Layer 5 of a small transformer language model trained on English Wikipedia (10 layers, counted from 0, width 128).
A neuron's activation on a vector x is SiLU(gate . x) times (in . x), where the dot is the dot product.
The model reads these tokens: "velop" "ment" " Comp" "any" ".\n\n" "B" "r" "and" " is" " of" "ten" " called" " the" " f" "ather" " of" " Gl" "end" "ale" " due"

The vector x that enters this layer's MLP at each token. A number n stands for n times 0.04.
0 "velop": 13 12 -2 -18 -10 43 10 6 14 23 -1 -17 -9 -2 -4 -6 -19 -5 43 23 16 4 0 -13 -26 -1 -37 1 40 1 24 4 -36 -18 -17 19 -8 -27 10 -17 -2 26 20 -8 -12 -12 -17 13 -10 16 -59 24 -22 -18 -12 -15 -4 -19 -7 9 35 31 11 16 26 0 3 39 -23 -15 5 7 -22 -1 -22 21 34 -15 -16 -5 -19 18 44 30 0 7 -47 3 -14 -9 31 1 6 6 -9 0 2 16 13 -24 -6 -28 3 -8 -5 -75 15 -4 51 -32 -21 -33 20 14 12 -3 24 7 -17 11 -9 -13 29 14 14 26 -5 -9
1 "ment": 8 -13 -9 -10 -7 17 30 7 20 16 -3 -3 -20 -1 -21 -26 -23 2 52 30 32 3 -16 -29 -17 9 -20 -2 1 7 -18 -6 -68 -5 -12 22 18 -8 18 -27 -30 25 3 -11 -29 -7 -14 17 -14 17 -34 -7 -23 -6 0 -4 9 -16 3 -2 43 13 25 16 5 -8 -6 17 -26 10 26 9 -12 10 -15 2 43 -28 -11 -6 -2 -10 21 22 -3 -4 -58 38 -9 -15 13 3 -6 -7 -14 -9 -10 -2 16 -28 -29 -16 -4 -4 10 -82 11 10 41 -38 -7 -15 17 5 2 -4 23 -2 0 3 0 1 17 4 7 9 -3 18
2 " Comp": -16 -7 5 -38 -11 -5 -38 -24 -4 -20 -30 0 -8 8 -16 -20 16 20 -16 1 -44 -7 -17 -14 -52 2 29 -10 35 1 31 10 -16 -8 -21 21 8 33 30 8 -30 31 17 -15 16 24 -7 13 -4 10 -17 -14 -7 9 -16 -8 1 -16 -8 29 43 -51 2 23 15 -5 -12 18 -8 27 -11 18 10 7 2 16 -2 15 -8 -3 -17 15 35 33 -36 15 -50 47 -11 8 3 -35 -3 -22 8 8 -33 15 -18 -1 -11 -15 17 -16 -17 -63 14 5 1 -41 17 -4 -6 -10 0 20 2 29 -7 -18 -16 8 6 23 39 1 13 15
3 "any": 11 -57 -18 44 -2 22 -29 4 -8 -26 6 0 3 -29 12 -1 -14 -11 71 0 10 0 13 -4 -23 -2 -5 1 23 5 47 -7 14 -1 -34 8 25 9 -15 4 0 -5 -1 -4 -49 36 -9 -14 29 7 2 24 -24 -21 7 -27 -21 -9 24 -16 12 -14 -12 20 -3 4 11 -21 -4 -15 17 -9 -16 8 -26 16 22 -52 -25 9 -23 -58 17 -2 2 -7 -38 5 6 -36 20 -12 14 0 -7 12 14 -15 -8 -37 -24 -26 15 -8 0 -61 1 -2 31 5 39 29 24 22 -18 7 -11 -14 13 -3 -9 12 -9 -8 10 14 16 -15
4 ".\n\n": -6 -5 -19 -18 -8 26 15 -10 -5 8 -11 11 -12 -4 4 -1 27 -4 -11 18 -12 -1 -8 -3 -17 0 -6 3 5 4 7 4 -8 -14 1 0 14 4 -12 -4 -19 21 -14 2 -10 -33 -6 3 -4 25 -8 -1 -10 -8 0 7 4 -20 -28 12 13 2 3 -1 12 -3 -12 8 -16 -1 19 16 -1 -9 -32 -15 4 -28 -16 30 -1 16 4 -16 20 -36 -68 -11 -4 -14 -16 18 5 25 -29 -4 -17 -10 18 -11 -18 -4 -11 13 13 -50 26 19 94 -18 -6 -36 1 -11 2 -8 23 -7 -17 0 35 -8 -4 32 18 -11 -1 -20
5 "B": 8 1 26 6 -8 -27 7 4 -1 2 -1 -2 -21 8 -5 -7 31 -28 -22 12 -9 -2 15 -4 28 -20 37 20 5 -6 29 4 1 12 -2 -3 -3 0 -6 -19 13 46 2 -3 23 10 -5 19 21 -2 -34 20 -11 8 -35 -24 -8 19 17 -14 35 -4 1 6 -10 5 10 -5 22 -17 13 40 5 9 -17 -9 -6 9 21 4 4 -12 24 -5 7 22 -47 21 22 -27 -9 -9 -2 54 -15 26 -21 -22 16 0 -18 10 17 -4 8 -63 3 -5 -17 22 17 -41 -31 27 -4 0 27 -2 -10 15 26 -11 -16 -2 23 -16 -7 21
6 "r": -11 4 25 -5 19 8 21 -29 19 -32 -19 41 27 3 -1 7 12 -18 -10 -38 8 -7 2 -11 32 -2 18 1 1 -1 -13 -6 -6 31 18 -14 7 -1 2 -16 -15 0 -43 13 36 37 18 12 -6 -11 43 -7 -14 26 -21 2 18 5 -18 -25 42 -50 -24 15 -22 54 23 -10 27 9 -21 23 17 -16 -14 -13 27 3 4 37 50 24 -2 22 -3 26 -30 -46 27 -29 -14 17 29 40 -8 32 -6 19 -20 -4 -9 9 15 -9 -20 -42 -29 -17 -21 8 48 4 -5 19 -26 -30 44 12 -32 13 45 -16 1 1 23 -6 -11 35
7 "and": -8 -18 2 49 -46 31 -17 2 -1 3 -22 22 -26 9 -5 8 14 3 51 -14 -4 4 35 -8 41 -34 21 -9 -32 18 14 -33 10 -26 1 -15 -23 -18 13 -8 25 31 -50 -5 -3 36 46 0 -3 -4 0 47 -28 3 -6 -9 14 2 14 25 -5 -15 15 -14 12 -27 33 16 3 -21 6 -10 -12 -51 16 2 5 -34 -23 39 27 -37 -28 -15 -4 41 -14 -8 3 4 -6 6 1 33 -14 7 16 -47 -55 11 21 -46 20 -21 -2 -48 7 5 25 12 35 35 -2 43 8 -2 5 -11 -6 31 -12 -4 -18 -15 -30 -3 15 15
8 " is": 5 16 -13 -20 8 10 58 24 -18 21 35 -21 20 -10 -19 22 27 5 21 6 8 10 6 -2 -19 -33 60 -2 -31 12 15 -33 52 24 23 -14 17 6 1 -14 -8 -20 -19 -1 -5 42 0 -1 -1 -4 -6 3 35 4 7 -9 -18 -19 -24 -32 -4 -37 9 -25 5 -22 30 4 -18 -15 -29 -12 -22 -18 28 -10 16 2 -29 -12 25 39 12 6 -8 15 -52 -31 25 0 6 2 -11 7 -41 14 -9 -4 -29 15 -13 16 2 1 18 -60 24 -2 -7 -3 -14 6 26 -23 -20 2 2 -16 5 17 11 2 8 -9 31 -27 2 19
9 " of": 5 63 -22 -44 4 25 4 19 25 -1 4 7 -30 0 -1 11 -62 -6 4 -22 34 3 -11 -16 -8 0 11 -9 -7 5 18 -1 12 10 14 -10 -6 -19 -31 -1 33 -18 3 -24 9 -11 30 5 3 9 -30 -2 3 17 -3 5 -19 -33 25 -17 8 -21 18 -30 -15 -5 11 6 -1 12 -8 6 4 -14 6 11 5 18 9 2 -30 5 3 -5 -7 5 -56 18 -4 -35 14 1 29 -4 -5 25 1 -26 13 -49 37 13 21 14 -10 -3 42 12 -17 -5 17 5 6 41 11 56 -17 -17 43 13 5 -30 6 24 -3 -41 3 13
10 "ten": 13 -6 -27 2 -9 3 37 41 10 16 11 -31 6 -15 -13 -4 7 39 41 -32 -11 10 -22 -8 19 5 35 11 -24 26 -30 -5 -12 36 33 -6 21 38 -39 -26 -2 -44 10 33 1 2 10 14 3 -1 32 28 33 -14 -1 -27 -37 4 17 -25 14 -17 5 6 -6 12 0 -13 -5 -4 -11 -10 11 -1 13 -14 23 -12 -7 5 -9 14 44 -21 -4 25 -49 -14 35 -6 8 18 34 20 -40 15 -19 -12 -14 -36 -11 17 10 0 6 -23 2 -3 -5 8 2 -41 33 16 -17 2 17 5 39 -3 -14 -13 9 19 34 -37 14 1
11 " called": -13 20 -23 -4 6 29 1 47 12 42 -15 8 5 -12 20 -2 -23 31 25 -6 8 9 -9 5 -16 -12 -6 6 -11 -15 -16 -12 -8 24 19 -7 12 26 -7 3 -34 -15 18 -35 -16 14 3 12 -3 -17 -17 -4 -13 22 -10 5 -17 -31 -22 -13 13 -56 -15 -12 21 -3 -6 7 19 7 -13 0 8 -16 6 -2 7 21 -33 26 -7 12 27 -21 12 21 -63 -6 -3 -11 3 3 -21 13 4 32 18 -26 -3 -36 13 -14 12 16 -20 -27 23 -10 6 -13 0 -20 -1 -13 -2 71 27 -13 33 9 -17 -27 17 -2 -20 -23 5 -9
12 " the": 7 -9 -10 6 -1 6 2 0 -11 22 4 21 -21 8 -5 -15 -2 7 -27 4 -12 3 -4 -3 -20 -3 -16 10 -8 -19 4 -7 -20 -4 16 -2 6 11 4 6 -12 3 -10 16 -15 -5 -19 27 30 -13 0 -4 -4 6 -1 -8 -8 -12 -10 5 11 -25 13 -16 -8 41 3 -5 -2 7 13 8 7 -6 -3 47 30 4 22 -6 -17 19 -2 -21 -1 13 -78 21 10 -15 10 11 -1 -7 -5 10 -6 -23 -2 -19 11 -12 7 4 -6 -43 18 -18 25 -5 -14 -10 -9 13 9 88 -5 -6 15 -11 15 -12 -23 -1 -3 -12 5 5
13 " f": -19 -3 11 -17 -2 4 -20 45 21 -24 -9 20 -13 0 21 -12 18 -11 -14 -18 17 -1 0 -2 1 -5 29 7 -3 7 41 5 -41 24 39 25 12 -10 -31 -24 16 -35 -19 34 5 40 -1 -1 -9 1 -4 -17 5 -10 -27 11 13 -8 8 -37 19 -45 -14 -8 4 5 9 5 -36 -27 6 41 -4 1 10 21 11 36 -20 7 -26 -4 53 36 24 -2 -41 -5 -28 -23 19 -37 7 7 6 10 4 7 -3 -18 -31 -1 8 11 -7 -46 26 38 -21 15 5 -47 -4 7 -27 2 -9 19 -25 18 -26 7 -34 -15 -40 0 5 24
14 "ather": -23 -50 -17 -11 -1 6 3 30 18 -28 17 23 1 -23 18 -18 -22 -48 53 -28 -9 6 37 -13 -28 3 -46 -1 -2 -3 21 -20 27 -15 30 1 -4 -36 43 28 -1 5 -35 20 -3 30 -10 13 12 -17 10 34 18 -10 -13 26 -9 -13 -10 -44 -30 -47 12 13 2 19 -12 -28 17 -41 4 -9 3 -20 -10 -43 -8 -20 -2 25 -3 -11 17 10 23 -17 -25 -78 1 21 19 5 5 -33 -10 51 -18 -1 -52 -22 5 3 23 -19 9 -29 -17 8 8 -14 38 5 23 -4 26 -3 17 -23 -1 -33 -50 11 -17 7 -36 14 24 6
15 " of": 10 34 -18 -20 30 23 -12 -6 6 10 8 9 -14 24 12 20 -49 -1 29 2 15 8 -10 -13 -21 -10 -13 -24 -18 -10 -1 26 -8 9 15 -19 -11 -22 -21 11 35 -2 34 -24 -1 20 17 13 -4 -35 -20 18 37 11 0 2 -5 -23 29 -15 -9 -23 42 -28 -7 -15 5 -2 -14 -9 -9 7 -2 -26 -7 -9 16 12 1 13 -25 19 12 -12 11 -22 -62 -27 -15 -1 3 -8 -3 -4 16 14 11 -23 12 -25 -4 -1 10 -3 13 -40 21 7 -2 -17 22 -9 -5 10 5 78 8 -9 15 -10 -5 -29 5 7 -9 -13 5 26
16 " Gl": 11 -28 7 27 10 -7 -10 25 -14 -12 -8 4 7 20 -21 18 15 1 -16 -19 -1 3 -14 0 -4 1 24 -11 -11 -23 15 27 20 -10 -2 -29 7 -11 -28 -21 -38 8 -9 -20 23 -3 19 1 10 -19 43 -17 4 0 -43 5 -10 16 11 14 32 -7 -29 4 12 -12 -17 -33 17 18 -1 46 4 34 11 9 33 6 -6 38 -8 -5 38 -10 3 0 -33 -40 4 11 3 23 12 -28 4 24 -7 3 26 16 21 -5 -10 -24 -23 -71 13 12 5 3 18 -23 3 -6 -4 6 9 8 -28 -17 30 -12 32 -7 27 -8 2 31
17 "end": -55 9 30 30 -34 17 -36 15 27 -7 39 16 9 20 -6 13 -21 16 34 -26 -11 8 12 9 46 -24 32 -3 -30 -2 11 9 -25 7 35 -14 -38 -4 -24 -43 -13 35 7 23 20 24 21 -38 5 -47 39 7 -31 -11 -21 -22 -11 7 0 -31 38 3 -3 -6 -3 45 15 -31 -6 -23 -40 -8 11 -25 -14 -12 8 12 -13 7 37 -35 -3 -3 17 23 -3 -13 -32 -15 23 8 12 2 -20 -3 -34 -6 -17 32 -4 -12 23 16 -20 -43 -20 -6 68 17 -6 2 12 2 -18 -2 -18 37 -1 0 -15 -7 18 2 31 9 -11 53
18 "ale": -30 -13 -18 40 3 -1 -67 -6 -9 -22 35 18 22 8 26 20 -17 -22 95 15 14 0 3 9 0 0 18 9 -11 24 9 -9 -6 17 14 -7 4 -15 -24 -9 -6 0 -11 -26 -6 10 -3 -1 -22 -27 -10 8 7 13 3 -10 -33 14 -36 10 11 4 4 3 5 10 0 -36 -18 11 -22 -9 -20 -19 20 -9 56 7 1 1 -16 2 12 11 44 -15 -24 -43 2 18 -5 -33 16 -28 9 10 12 9 9 28 7 26 26 20 10 -77 5 -4 -8 -6 10 1 -16 -1 16 34 -1 -10 -27 -22 17 -18 -15 4 4 -21 9 8
19 " due": -44 -12 -11 -2 -16 7 11 14 -24 -16 -21 9 40 -26 -11 13 -33 19 34 -11 -9 15 -10 36 -13 4 40 -10 12 17 42 5 15 18 14 13 11 45 16 1 18 6 37 -2 24 26 -27 2 -11 -24 -40 -9 -18 4 6 -22 14 -29 -38 -34 -2 -16 -1 1 30 3 -21 -29 -23 -15 -7 4 -10 17 16 -14 2 -18 -51 2 -13 2 51 -20 -30 23 -55 -5 -29 5 16 7 -11 -28 6 -4 -9 -35 -3 20 -21 21 -8 -14 5 -15 28 -38 27 21 20 2 3 -4 5 37 -7 -1 -30 1 -7 11 11 -2 6 -16 19 7

Each question shows the input weights of one neuron of the MLP. A number n stands for n times 0.0059.

n14 gate: 10 19 -4 -29 -3 -4 32 -20 4 4 -19 4 -28 4 -17 27 19 24 -26 4 3 7 -10 -27 -15 0 -6 5 5 2 12 4 -33 16 33 9 27 9 -1 -35 16 3 -4 32 1 -22 -4 -22 7 2 13 -16 -5 -3 -11 22 -26 -21 2 9 -29 -15 12 -19 4 -36 1 5 -44 -16 18 14 12 -6 -9 14 -8 25 0 10 -26 -4 27 -9 9 -11 27 -9 -4 -39 -20 1 -14 -43 25 4 -2 -5 -2 -29 -2 -40 -48 -13 12 7 -13 52 -26 -32 -9 -22 -30 -39 32 5 12 -21 -13 8 -30 -24 -50 6 -19 15 -19 0
n14 in: -14 8 -23 1 -26 18 -18 32 24 5 2 15 25 -10 26 14 -11 -8 31 -16 14 -3 5 25 -15 27 25 46 -1 -18 16 -39 -18 13 -7 6 -6 3 -13 -19 5 -1 -12 15 20 28 -7 -5 -33 -18 -1 -40 -16 11 39 9 17 -32 11 -11 28 10 11 12 -14 15 1 35 19 -2 -16 -30 21 -18 8 7 22 -8 -35 13 15 -9 -9 2 -3 21 -21 4 -13 7 24 11 5 14 -6 -21 27 16 -8 -9 1 27 11 -26 12 12 -8 -1 1 13 -1 -2 20 24 1 -12 -11 5 -1 46 6 50 35 -34 -23 -6 17 6
It fires most on token 13 " f"

n101 gate: 59 -27 15 -20 -33 27 27 -42 5 20 29 -11 24 -7 1 5 -18 5 -15 3 -48 47 -15 0 4 24 -7 20 5 6 13 -5 -1 -32 -17 19 1 21 -11 -14 7 11 33 12 -7 -23 4 -30 -30 -22 18 -4 23 40 8 -33 -38 -5 -13 17 -11 -7 3 49 1 -9 -17 51 12 -3 15 -6 5 28 4 26 31 12 17 4 11 10 -7 12 -30 7 15 46 3 45 22 -50 11 -19 15 -14 0 -20 17 -47 11 -10 -11 -26 13 23 5 27 11 20 -10 10 5 -10 7 -7 0 11 19 -33 5 -37 -21 21 1 -15 68 14
n101 in: 4 21 -11 5 31 21 13 20 9 4 -13 -4 -6 21 45 22 -25 -4 28 26 -17 -26 4 -34 2 9 -2 18 11 -6 3 -42 1 17 3 -17 3 8 27 -10 -24 32 13 42 15 -24 7 -23 4 -11 -45 1 -19 20 13 6 -3 -36 -12 36 -1 37 -1 -9 1 22 36 -1 22 -26 -7 -8 7 -1 -1 5 2 29 -5 -40 -14 3 12 -56 43 -10 6 -2 3 -34 -27 -34 -14 -5 -28 14 -8 13 20 15 60 3 -22 -28 -23 -4 -18 9 6 4 5 -6 5 15 42 -44 -4 -36 -50 -30 -15 -1 -32 -17 36 29 4 -28
It fires most on token 0 "velop"

n237 gate: -37 14 -60 -31 9 -35 -3 3 5 -20 3 25 23 27 -7 31 -7 28 -13 28 32 -19 -25 -3 -7 25 3 -3 28 -21 -12 -19 -5 3 -1 28 54 -15 -30 0 3 10 -50 -11 38 -12 -7 3 -20 -36 -25 -29 -32 13 13 -4 -31 -31 32 4 -33 49 20 -26 8 27 36 -3 -6 -19 27 -2 22 50 -5 30 9 17 1 8 -19 10 13 34 -27 26 7 16 6 9 -1 20 -1 -5 9 -14 -36 34 23 18 14 -26 -15 20 42 27 16 23 7 9 -9 -12 -2 -18 12 -33 -22 21 -16 0 9 -23 23 9 -13 -9 -5 -10
n237 in: -1 1 3 -6 12 -15 -8 -9 -21 15 33 7 -3 -17 11 -25 6 -2 6 10 20 4 -3 -27 28 -28 14 -6 -21 -39 10 0 -13 13 11 -10 -11 8 -6 19 -24 -4 -1 -12 0 21 -9 -27 2 31 20 44 4 -17 0 -15 17 29 -7 -46 24 -28 5 -2 6 1 0 -28 -28 19 -9 13 12 9 1 19 -7 -9 -6 8 20 -46 4 3 14 -37 7 0 13 -22 32 5 -32 14 10 34 48 19 -43 -28 38 15 10 4 -1 7 -8 -15 12 -21 -2 -13 26 4 -31 14 -21 -19 -48 -26 4 5 -14 4 47 1 -30 13
It fires most on token 13 " f"

n257 gate: 17 36 -25 -15 -5 -28 62 -18 -5 -7 -32 -29 -19 44 11 -39 20 -20 -21 0 -3 7 -7 41 -35 13 -70 -12 -5 18 9 -2 -6 23 22 16 13 -6 11 7 0 3 -16 27 4 6 15 1 5 13 -1 9 -22 29 22 -25 -14 36 13 -8 10 1 53 4 10 29 0 10 7 -12 -44 -6 -16 -16 -2 33 18 8 20 -12 -12 -33 -11 0 3 35 16 13 6 20 -4 20 8 -5 1 24 3 12 31 24 -7 -35 31 -17 16 17 -8 13 26 -12 -45 20 -6 1 11 -43 -18 -2 -10 -33 -22 29 27 15 15 -12 -10 -4
n257 in: -26 -31 -20 -11 4 5 12 7 31 -2 13 -9 13 40 14 -11 -7 -6 20 -7 -7 9 -6 50 -35 18 -5 2 -1 38 -4 12 2 14 26 2 29 -35 3 -3 10 -5 -13 -4 8 -2 -24 -4 -23 -17 -36 6 -30 6 1 2 26 -13 29 0 -12 -14 27 -1 58 -22 22 -8 -6 36 -28 -3 -4 -20 -20 -10 15 17 18 -14 3 16 11 25 25 7 -1 -34 -22 -6 -15 -32 -7 16 -22 6 -14 29 9 -2 17 3 -12 -8 45 0 -17 -24 10 -9 -24 -8 5 -17 -4 -34 10 -7 -4 -26 -7 -5 -11 -6 8 -5 11 22
Its two highest activations, in order, are on tokens 0 "velop", 1 "ment"

n226 gate: -2 12 -25 -30 50 14 12 -11 -20 1 47 -14 -36 65 7 -36 -32 38 -9 -5 -6 37 28 8 -6 -3 -27 24 -15 -15 9 -10 32 -10 43 -37 31 7 -40 42 29 -3 -1 -3 -34 -16 3 -5 -46 -14 -2 -33 38 12 11 -6 1 38 -4 27 28 24 54 3 9 -7 23 -33 13 -1 1 -52 13 -26 -38 4 22 -25 24 1 38 7 -33 -39 -7 0 19 9 -7 -15 4 -4 -26 15 9 12 -1 -1 -17 -7 25 3 -29 21 7 18 -15 -8 -2 -19 -40 -44 -16 27 5 -30 -3 -7 -46 7 20 -20 1 3 -1 -29 -24 -4
n226 in: -4 18 -9 9 -7 -13 -10 9 -27 18 13 -78 21 -8 1 -15 -15 -25 0 8 35 22 -14 -11 -14 -4 17 -36 -12 8 5 16 15 2 -25 -22 -20 -15 -23 0 15 0 -6 26 39 -26 38 8 -15 -17 -27 -21 -16 -24 -9 -10 1 -40 4 22 11 -9 3 25 -17 -1 30 -22 15 15 0 -3 18 -27 -9 23 5 -14 -35 -10 0 -21 -5 -18 -8 43 1 12 -2 -17 11 29 19 -12 -24 41 4 17 7 24 10 5 30 20 23 -8 50 5 1 -9 -49 5 5 -24 0 32 16 -15 -2 -7 8 -1 12 1 16 4 -19 -14
Its three highest activations, in order, are on tokens 9 " of", 15 " of", 14 "ather"

n124 gate: -5 7 -36 -23 -8 -1 22 11 51 -27 -23 10 35 -19 17 -33 40 -6 -6 27 21 5 40 -8 24 26 -22 21 10 -9 -27 -12 -5 -10 5 24 -3 -57 -16 -16 -18 -39 21 11 22 -4 18 -2 -4 7 -13 -41 -28 -12 10 -10 -4 26 -5 5 -16 -3 27 14 6 8 -1 21 -4 8 37 -42 11 17 -18 8 -20 -10 3 25 -2 -21 -5 -1 -14 -13 4 -7 -2 39 -8 -16 -31 1 -16 -5 25 17 77 18 -3 6 -30 -11 14 34 -12 36 7 8 30 -30 11 -25 20 1 -7 -9 41 16 11 -26 0 -11 11 -10 -14 -34
n124 in: 0 -11 16 -18 14 1 -22 -1 -8 -14 -14 37 2 4 -6 -2 -4 -5 -2 6 -22 7 34 -7 -19 29 1 29 -12 -1 -15 2 -24 6 4 -30 9 7 33 -33 -62 18 -14 30 22 -2 -13 -19 -5 26 -14 16 -17 -2 -30 -7 9 42 22 -8 -42 -5 25 7 13 27 -38 -4 20 -2 -3 1 15 -12 7 -11 21 24 6 47 33 -13 -2 -1 3 1 -3 -4 -10 4 34 10 -1 1 3 -5 -19 5 -24 16 -8 23 -26 24 30 -23 8 8 -4 -51 0 -14 -10 -21 7 29 25 -10 11 10 12 -30 5 -19 -6 43 -21 -20
It fires most on token 4 ".\n\n"

n46 gate: -10 13 8 -13 23 3 28 21 -22 -3 18 -9 29 -29 15 -9 39 5 -27 16 -21 -20 19 -18 -13 16 3 -13 -25 -18 -46 -20 -29 4 17 -6 -15 -67 18 2 2 9 9 21 15 10 -26 4 -29 -10 9 -18 -6 -6 3 24 27 10 -15 -1 -3 11 -32 -7 -26 11 9 -13 -18 10 34 -30 9 14 -9 26 20 -35 21 47 30 -18 -15 10 13 -8 23 -10 26 -1 -7 -13 1 -6 -22 -6 -20 -2 4 -5 31 -9 15 13 2 22 -15 18 16 5 -12 4 14 -2 26 -12 -16 -25 11 10 7 4 3 25 30 5 -20 -2
n46 in: 1 31 21 -11 7 6 -17 1 -23 -17 0 0 19 -32 14 -11 20 25 17 -2 -24 -5 -12 -11 -16 10 -6 -21 -19 -13 -15 -11 -19 -16 1 -28 -10 -43 -2 -2 10 19 6 10 12 23 -17 24 -7 -15 -9 2 29 -18 -5 7 7 -1 -51 2 18 11 -6 -15 -1 1 -21 -19 -22 13 25 -10 2 28 2 -13 17 -2 -5 38 13 4 1 26 9 -17 1 -25 6 -2 -8 10 -5 -32 -23 -1 8 33 27 4 6 -4 15 4 -2 -8 25 4 10 -4 11 7 -4 -18 3 3 -15 -9 25 -2 -31 -4 15 31 21 -3 -18 19
It fires most on token 4 ".\n\n"

n140 gate: 15 -22 2 -6 4 -15 -4 17 37 20 28 17 -3 -23 -15 6 -17 1 -21 20 1 21 -13 -14 8 -33 -9 0 -6 -20 19 7 -25 10 14 11 31 9 -15 -33 15 16 -5 15 -8 -14 -40 6 -17 33 -5 -6 20 -29 -17 -10 -7 25 -15 11 -12 -21 -26 10 -7 -10 24 15 21 -7 21 -21 -14 1 -18 13 31 -16 2 -3 -7 9 12 10 9 -14 23 22 27 -4 -7 19 -2 18 20 13 -19 -3 1 -26 32 14 -19 23 15 1 35 -31 33 -26 -17 -18 -23 -30 -11 -36 10 6 -30 20 -19 -14 2 36 -24 28 32 3
n140 in: 3 -28 1 -20 -18 23 35 -22 -2 25 34 -11 -14 -20 -4 -28 -7 -34 -11 -18 -11 1 -13 -30 -5 9 11 12 10 -13 -8 10 4 -2 -2 -2 -17 6 4 -4 -1 35 24 6 11 -18 -15 -50 -16 19 -14 -10 3 19 1 -9 13 -10 -9 4 -14 -8 9 30 -33 25 25 1 4 24 19 11 14 -12 9 9 10 -6 26 6 -12 13 18 25 -3 17 -4 -8 5 -1 -9 -17 9 20 -22 44 -34 -44 10 -5 -13 -20 -12 3 33 1 -6 17 -20 12 -6 -10 -5 -20 8 2 -6 -35 13 -41 24 -7 -14 4 8 -20 1 -25
It fires most on token 4 ".\n\n"

n314 gate: -16 -2 -16 -6 -12 3 9 28 -37 -3 12 -18 -36 -30 -31 15 -1 -4 -35 -8 -3 -5 14 -20 -22 10 -14 -12 31 -8 -9 -14 -7 33 30 19 -1 7 7 15 28 -31 -4 19 -25 -13 3 9 1 1 -26 -16 18 4 13 -1 7 -1 27 18 24 16 -5 -13 -25 6 1 35 2 -22 29 -15 3 32 -29 -7 -5 16 9 -15 -12 -49 23 -6 12 36 11 31 -10 1 -19 21 1 32 -2 -29 2 -19 -21 -9 12 -1 -7 14 27 28 -17 -24 -30 -2 -43 -39 12 3 -2 9 -5 -14 24 -20 -14 -25 -6 19 -24 -25 -44 -76
n314 in: -4 -33 2 -15 3 24 10 15 -8 6 16 -10 7 53 -16 -13 -30 7 5 -9 5 10 16 -15 6 -1 -13 -29 -19 50 -6 17 4 -7 13 -28 -8 15 22 -13 21 -10 0 0 1 4 -23 -25 -36 -13 16 3 -16 19 11 -30 19 -12 3 -30 28 -10 -7 -3 12 -25 15 -11 10 2 -10 3 -25 -53 33 -9 -14 -17 20 15 1 -20 -21 -17 -3 -3 2 18 20 -38 5 21 -7 6 -1 -2 -6 -19 -40 25 -12 20 9 2 16 8 -18 1 10 29 -21 -10 -14 -3 33 11 36 6 -15 13 8 -35 -13 -18 32 27 28 -29
On which token does it fire most, and how strongly? 10 "ten", at about 0.89

n127 gate: -2 -24 -10 -7 -33 32 -8 -4 3 -44 27 23 -9 20 40 15 -53 40 -16 3 4 20 26 -8 -6 8 -7 -15 17 -8 4 10 -38 -4 5 38 53 -6 9 22 -29 -21 -4 -18 -9 -30 -6 -2 19 -21 -17 2 -32 16 -5 35 -14 -39 14 -1 -35 -3 14 14 -33 14 6 0 11 -12 -6 -6 6 26 -20 31 30 20 -14 5 1 -36 9 -9 -5 -11 7 -9 -39 -4 -25 -24 18 -32 21 -7 18 -15 -29 -30 -4 14 -3 13 -1 25 -4 37 -4 3 -19 -28 18 -12 -36 22 14 -17 15 25 -12 32 14 5 -38 10 16 -25
n127 in: -40 11 -7 29 -3 20 -40 -12 -26 7 2 -11 -13 6 16 3 -18 -16 3 -1 18 26 -36 -1 22 27 -11 -34 2 17 -18 -12 -13 34 -1 0 -33 -19 -23 -36 -4 -7 -13 -7 -12 -16 27 -6 -16 1 22 -10 4 53 -7 -10 -2 -7 6 -9 7 30 11 37 -15 37 -25 -14 -1 -2 -8 -23 15 -13 22 16 6 -2 23 14 -3 -3 23 12 9 -17 1 1 -26 28 -52 1 2 -6 -9 -2 28 -32 -9 19 15 17 -9 -26 -2 -3 11 26 -9 -19 -2 18 -26 32 17 12 14 -14 16 22 4 -4 -13 15 -3 -15 23 -9
On which token does it fire most, and how strongly? 9 " of", at about 1.8

n52 gate: 26 -13 -34 -21 -28 12 20 -31 -19 -2 10 22 -15 3 22 -5 -41 -32 -5 15 3 45 -25 -30 4 5 11 -9 -7 -3 -29 -23 -6 -6 8 -15 15 -13 15 15 -7 14 -4 18 30 -39 -12 -10 -22 -6 -43 11 -7 3 24 -48 14 7 -4 -9 -18 32 17 30 27 -14 -18 9 -27 0 16 -3 16 11 22 -24 35 -30 14 35 2 -31 10 -10 19 36 16 17 12 26 5 -15 -27 -25 52 -9 9 -46 6 -15 20 17 -31 -21 20 34 9 -10 8 -59 -18 -43 -12 18 37 14 -16 4 -3 7 17 -13 17 24 -12 -6 -1 -13
n52 in: 10 4 -30 2 -11 28 -16 -10 8 19 23 21 -5 11 -21 25 -50 44 8 44 4 -4 28 -28 -4 -13 8 -5 -7 -20 2 -18 1 -23 -2 31 36 -11 5 -42 -19 12 1 9 13 23 38 -8 -14 -25 4 18 -32 36 21 -12 1 -16 11 15 -21 5 -19 -33 -29 25 4 16 16 2 -13 12 25 -6 17 -4 2 -12 18 -35 -3 -6 1 5 -14 -17 1 -8 14 10 -28 -2 -4 2 25 5 25 48 19 -3 -45 12 -14 14 -6 -1 -39 14 -25 10 2 9 -13 -14 22 2 -8 4 -1 40 -16 1 -6 0 2 5 3 10
It fires most on token 1 "ment"

n5 gate: 55 6 -30 -15 -16 7 -7 29 24 28 0 -11 28 -4 16 -8 5 25 -7 -27 -67 -5 28 -27 -18 35 -5 15 10 -33 -40 -10 10 5 -3 -36 -7 -24 -27 11 -6 -25 -8 -3 -3 -19 1 -27 -51 -25 10 -20 -3 -3 19 -6 -3 27 16 21 -1 0 12 10 -41 17 41 7 -11 42 -14 -39 9 -11 -11 20 -10 -9 11 13 -9 -3 -2 -1 0 46 23 34 -10 39 22 -8 23 -7 9 22 -15 1 39 -10 -4 -15 -3 42 7 19 -3 -11 44 -9 0 -42 -24 12 -1 -17 -48 -10 5 -7 11 -41 22 -17 -21 0 34 14
n5 in: 23 22 -11 12 25 -23 -32 -17 16 -28 -22 15 8 -2 33 -1 10 0 8 -11 23 -23 11 4 24 -23 -2 2 -14 -22 -36 18 -5 -31 -12 -9 15 10 -23 5 0 -27 8 0 0 34 15 13 18 -3 -44 -3 -12 29 -7 3 -1 1 -1 -18 -21 -6 14 -18 -25 -28 19 -38 -16 50 13 -13 -43 -5 -42 -13 -30 8 -27 17 -5 12 8 -36 -5 -8 3 -12 30 5 3 7 29 3 7 3 30 23 -27 10 6 -14 18 -18 -18 5 -13 22 -17 -28 35 -2 0 -12 1 21 5 -8 11 -3 7 25 16 21 -17 -12 17 -6
It fires most on token 9 " of"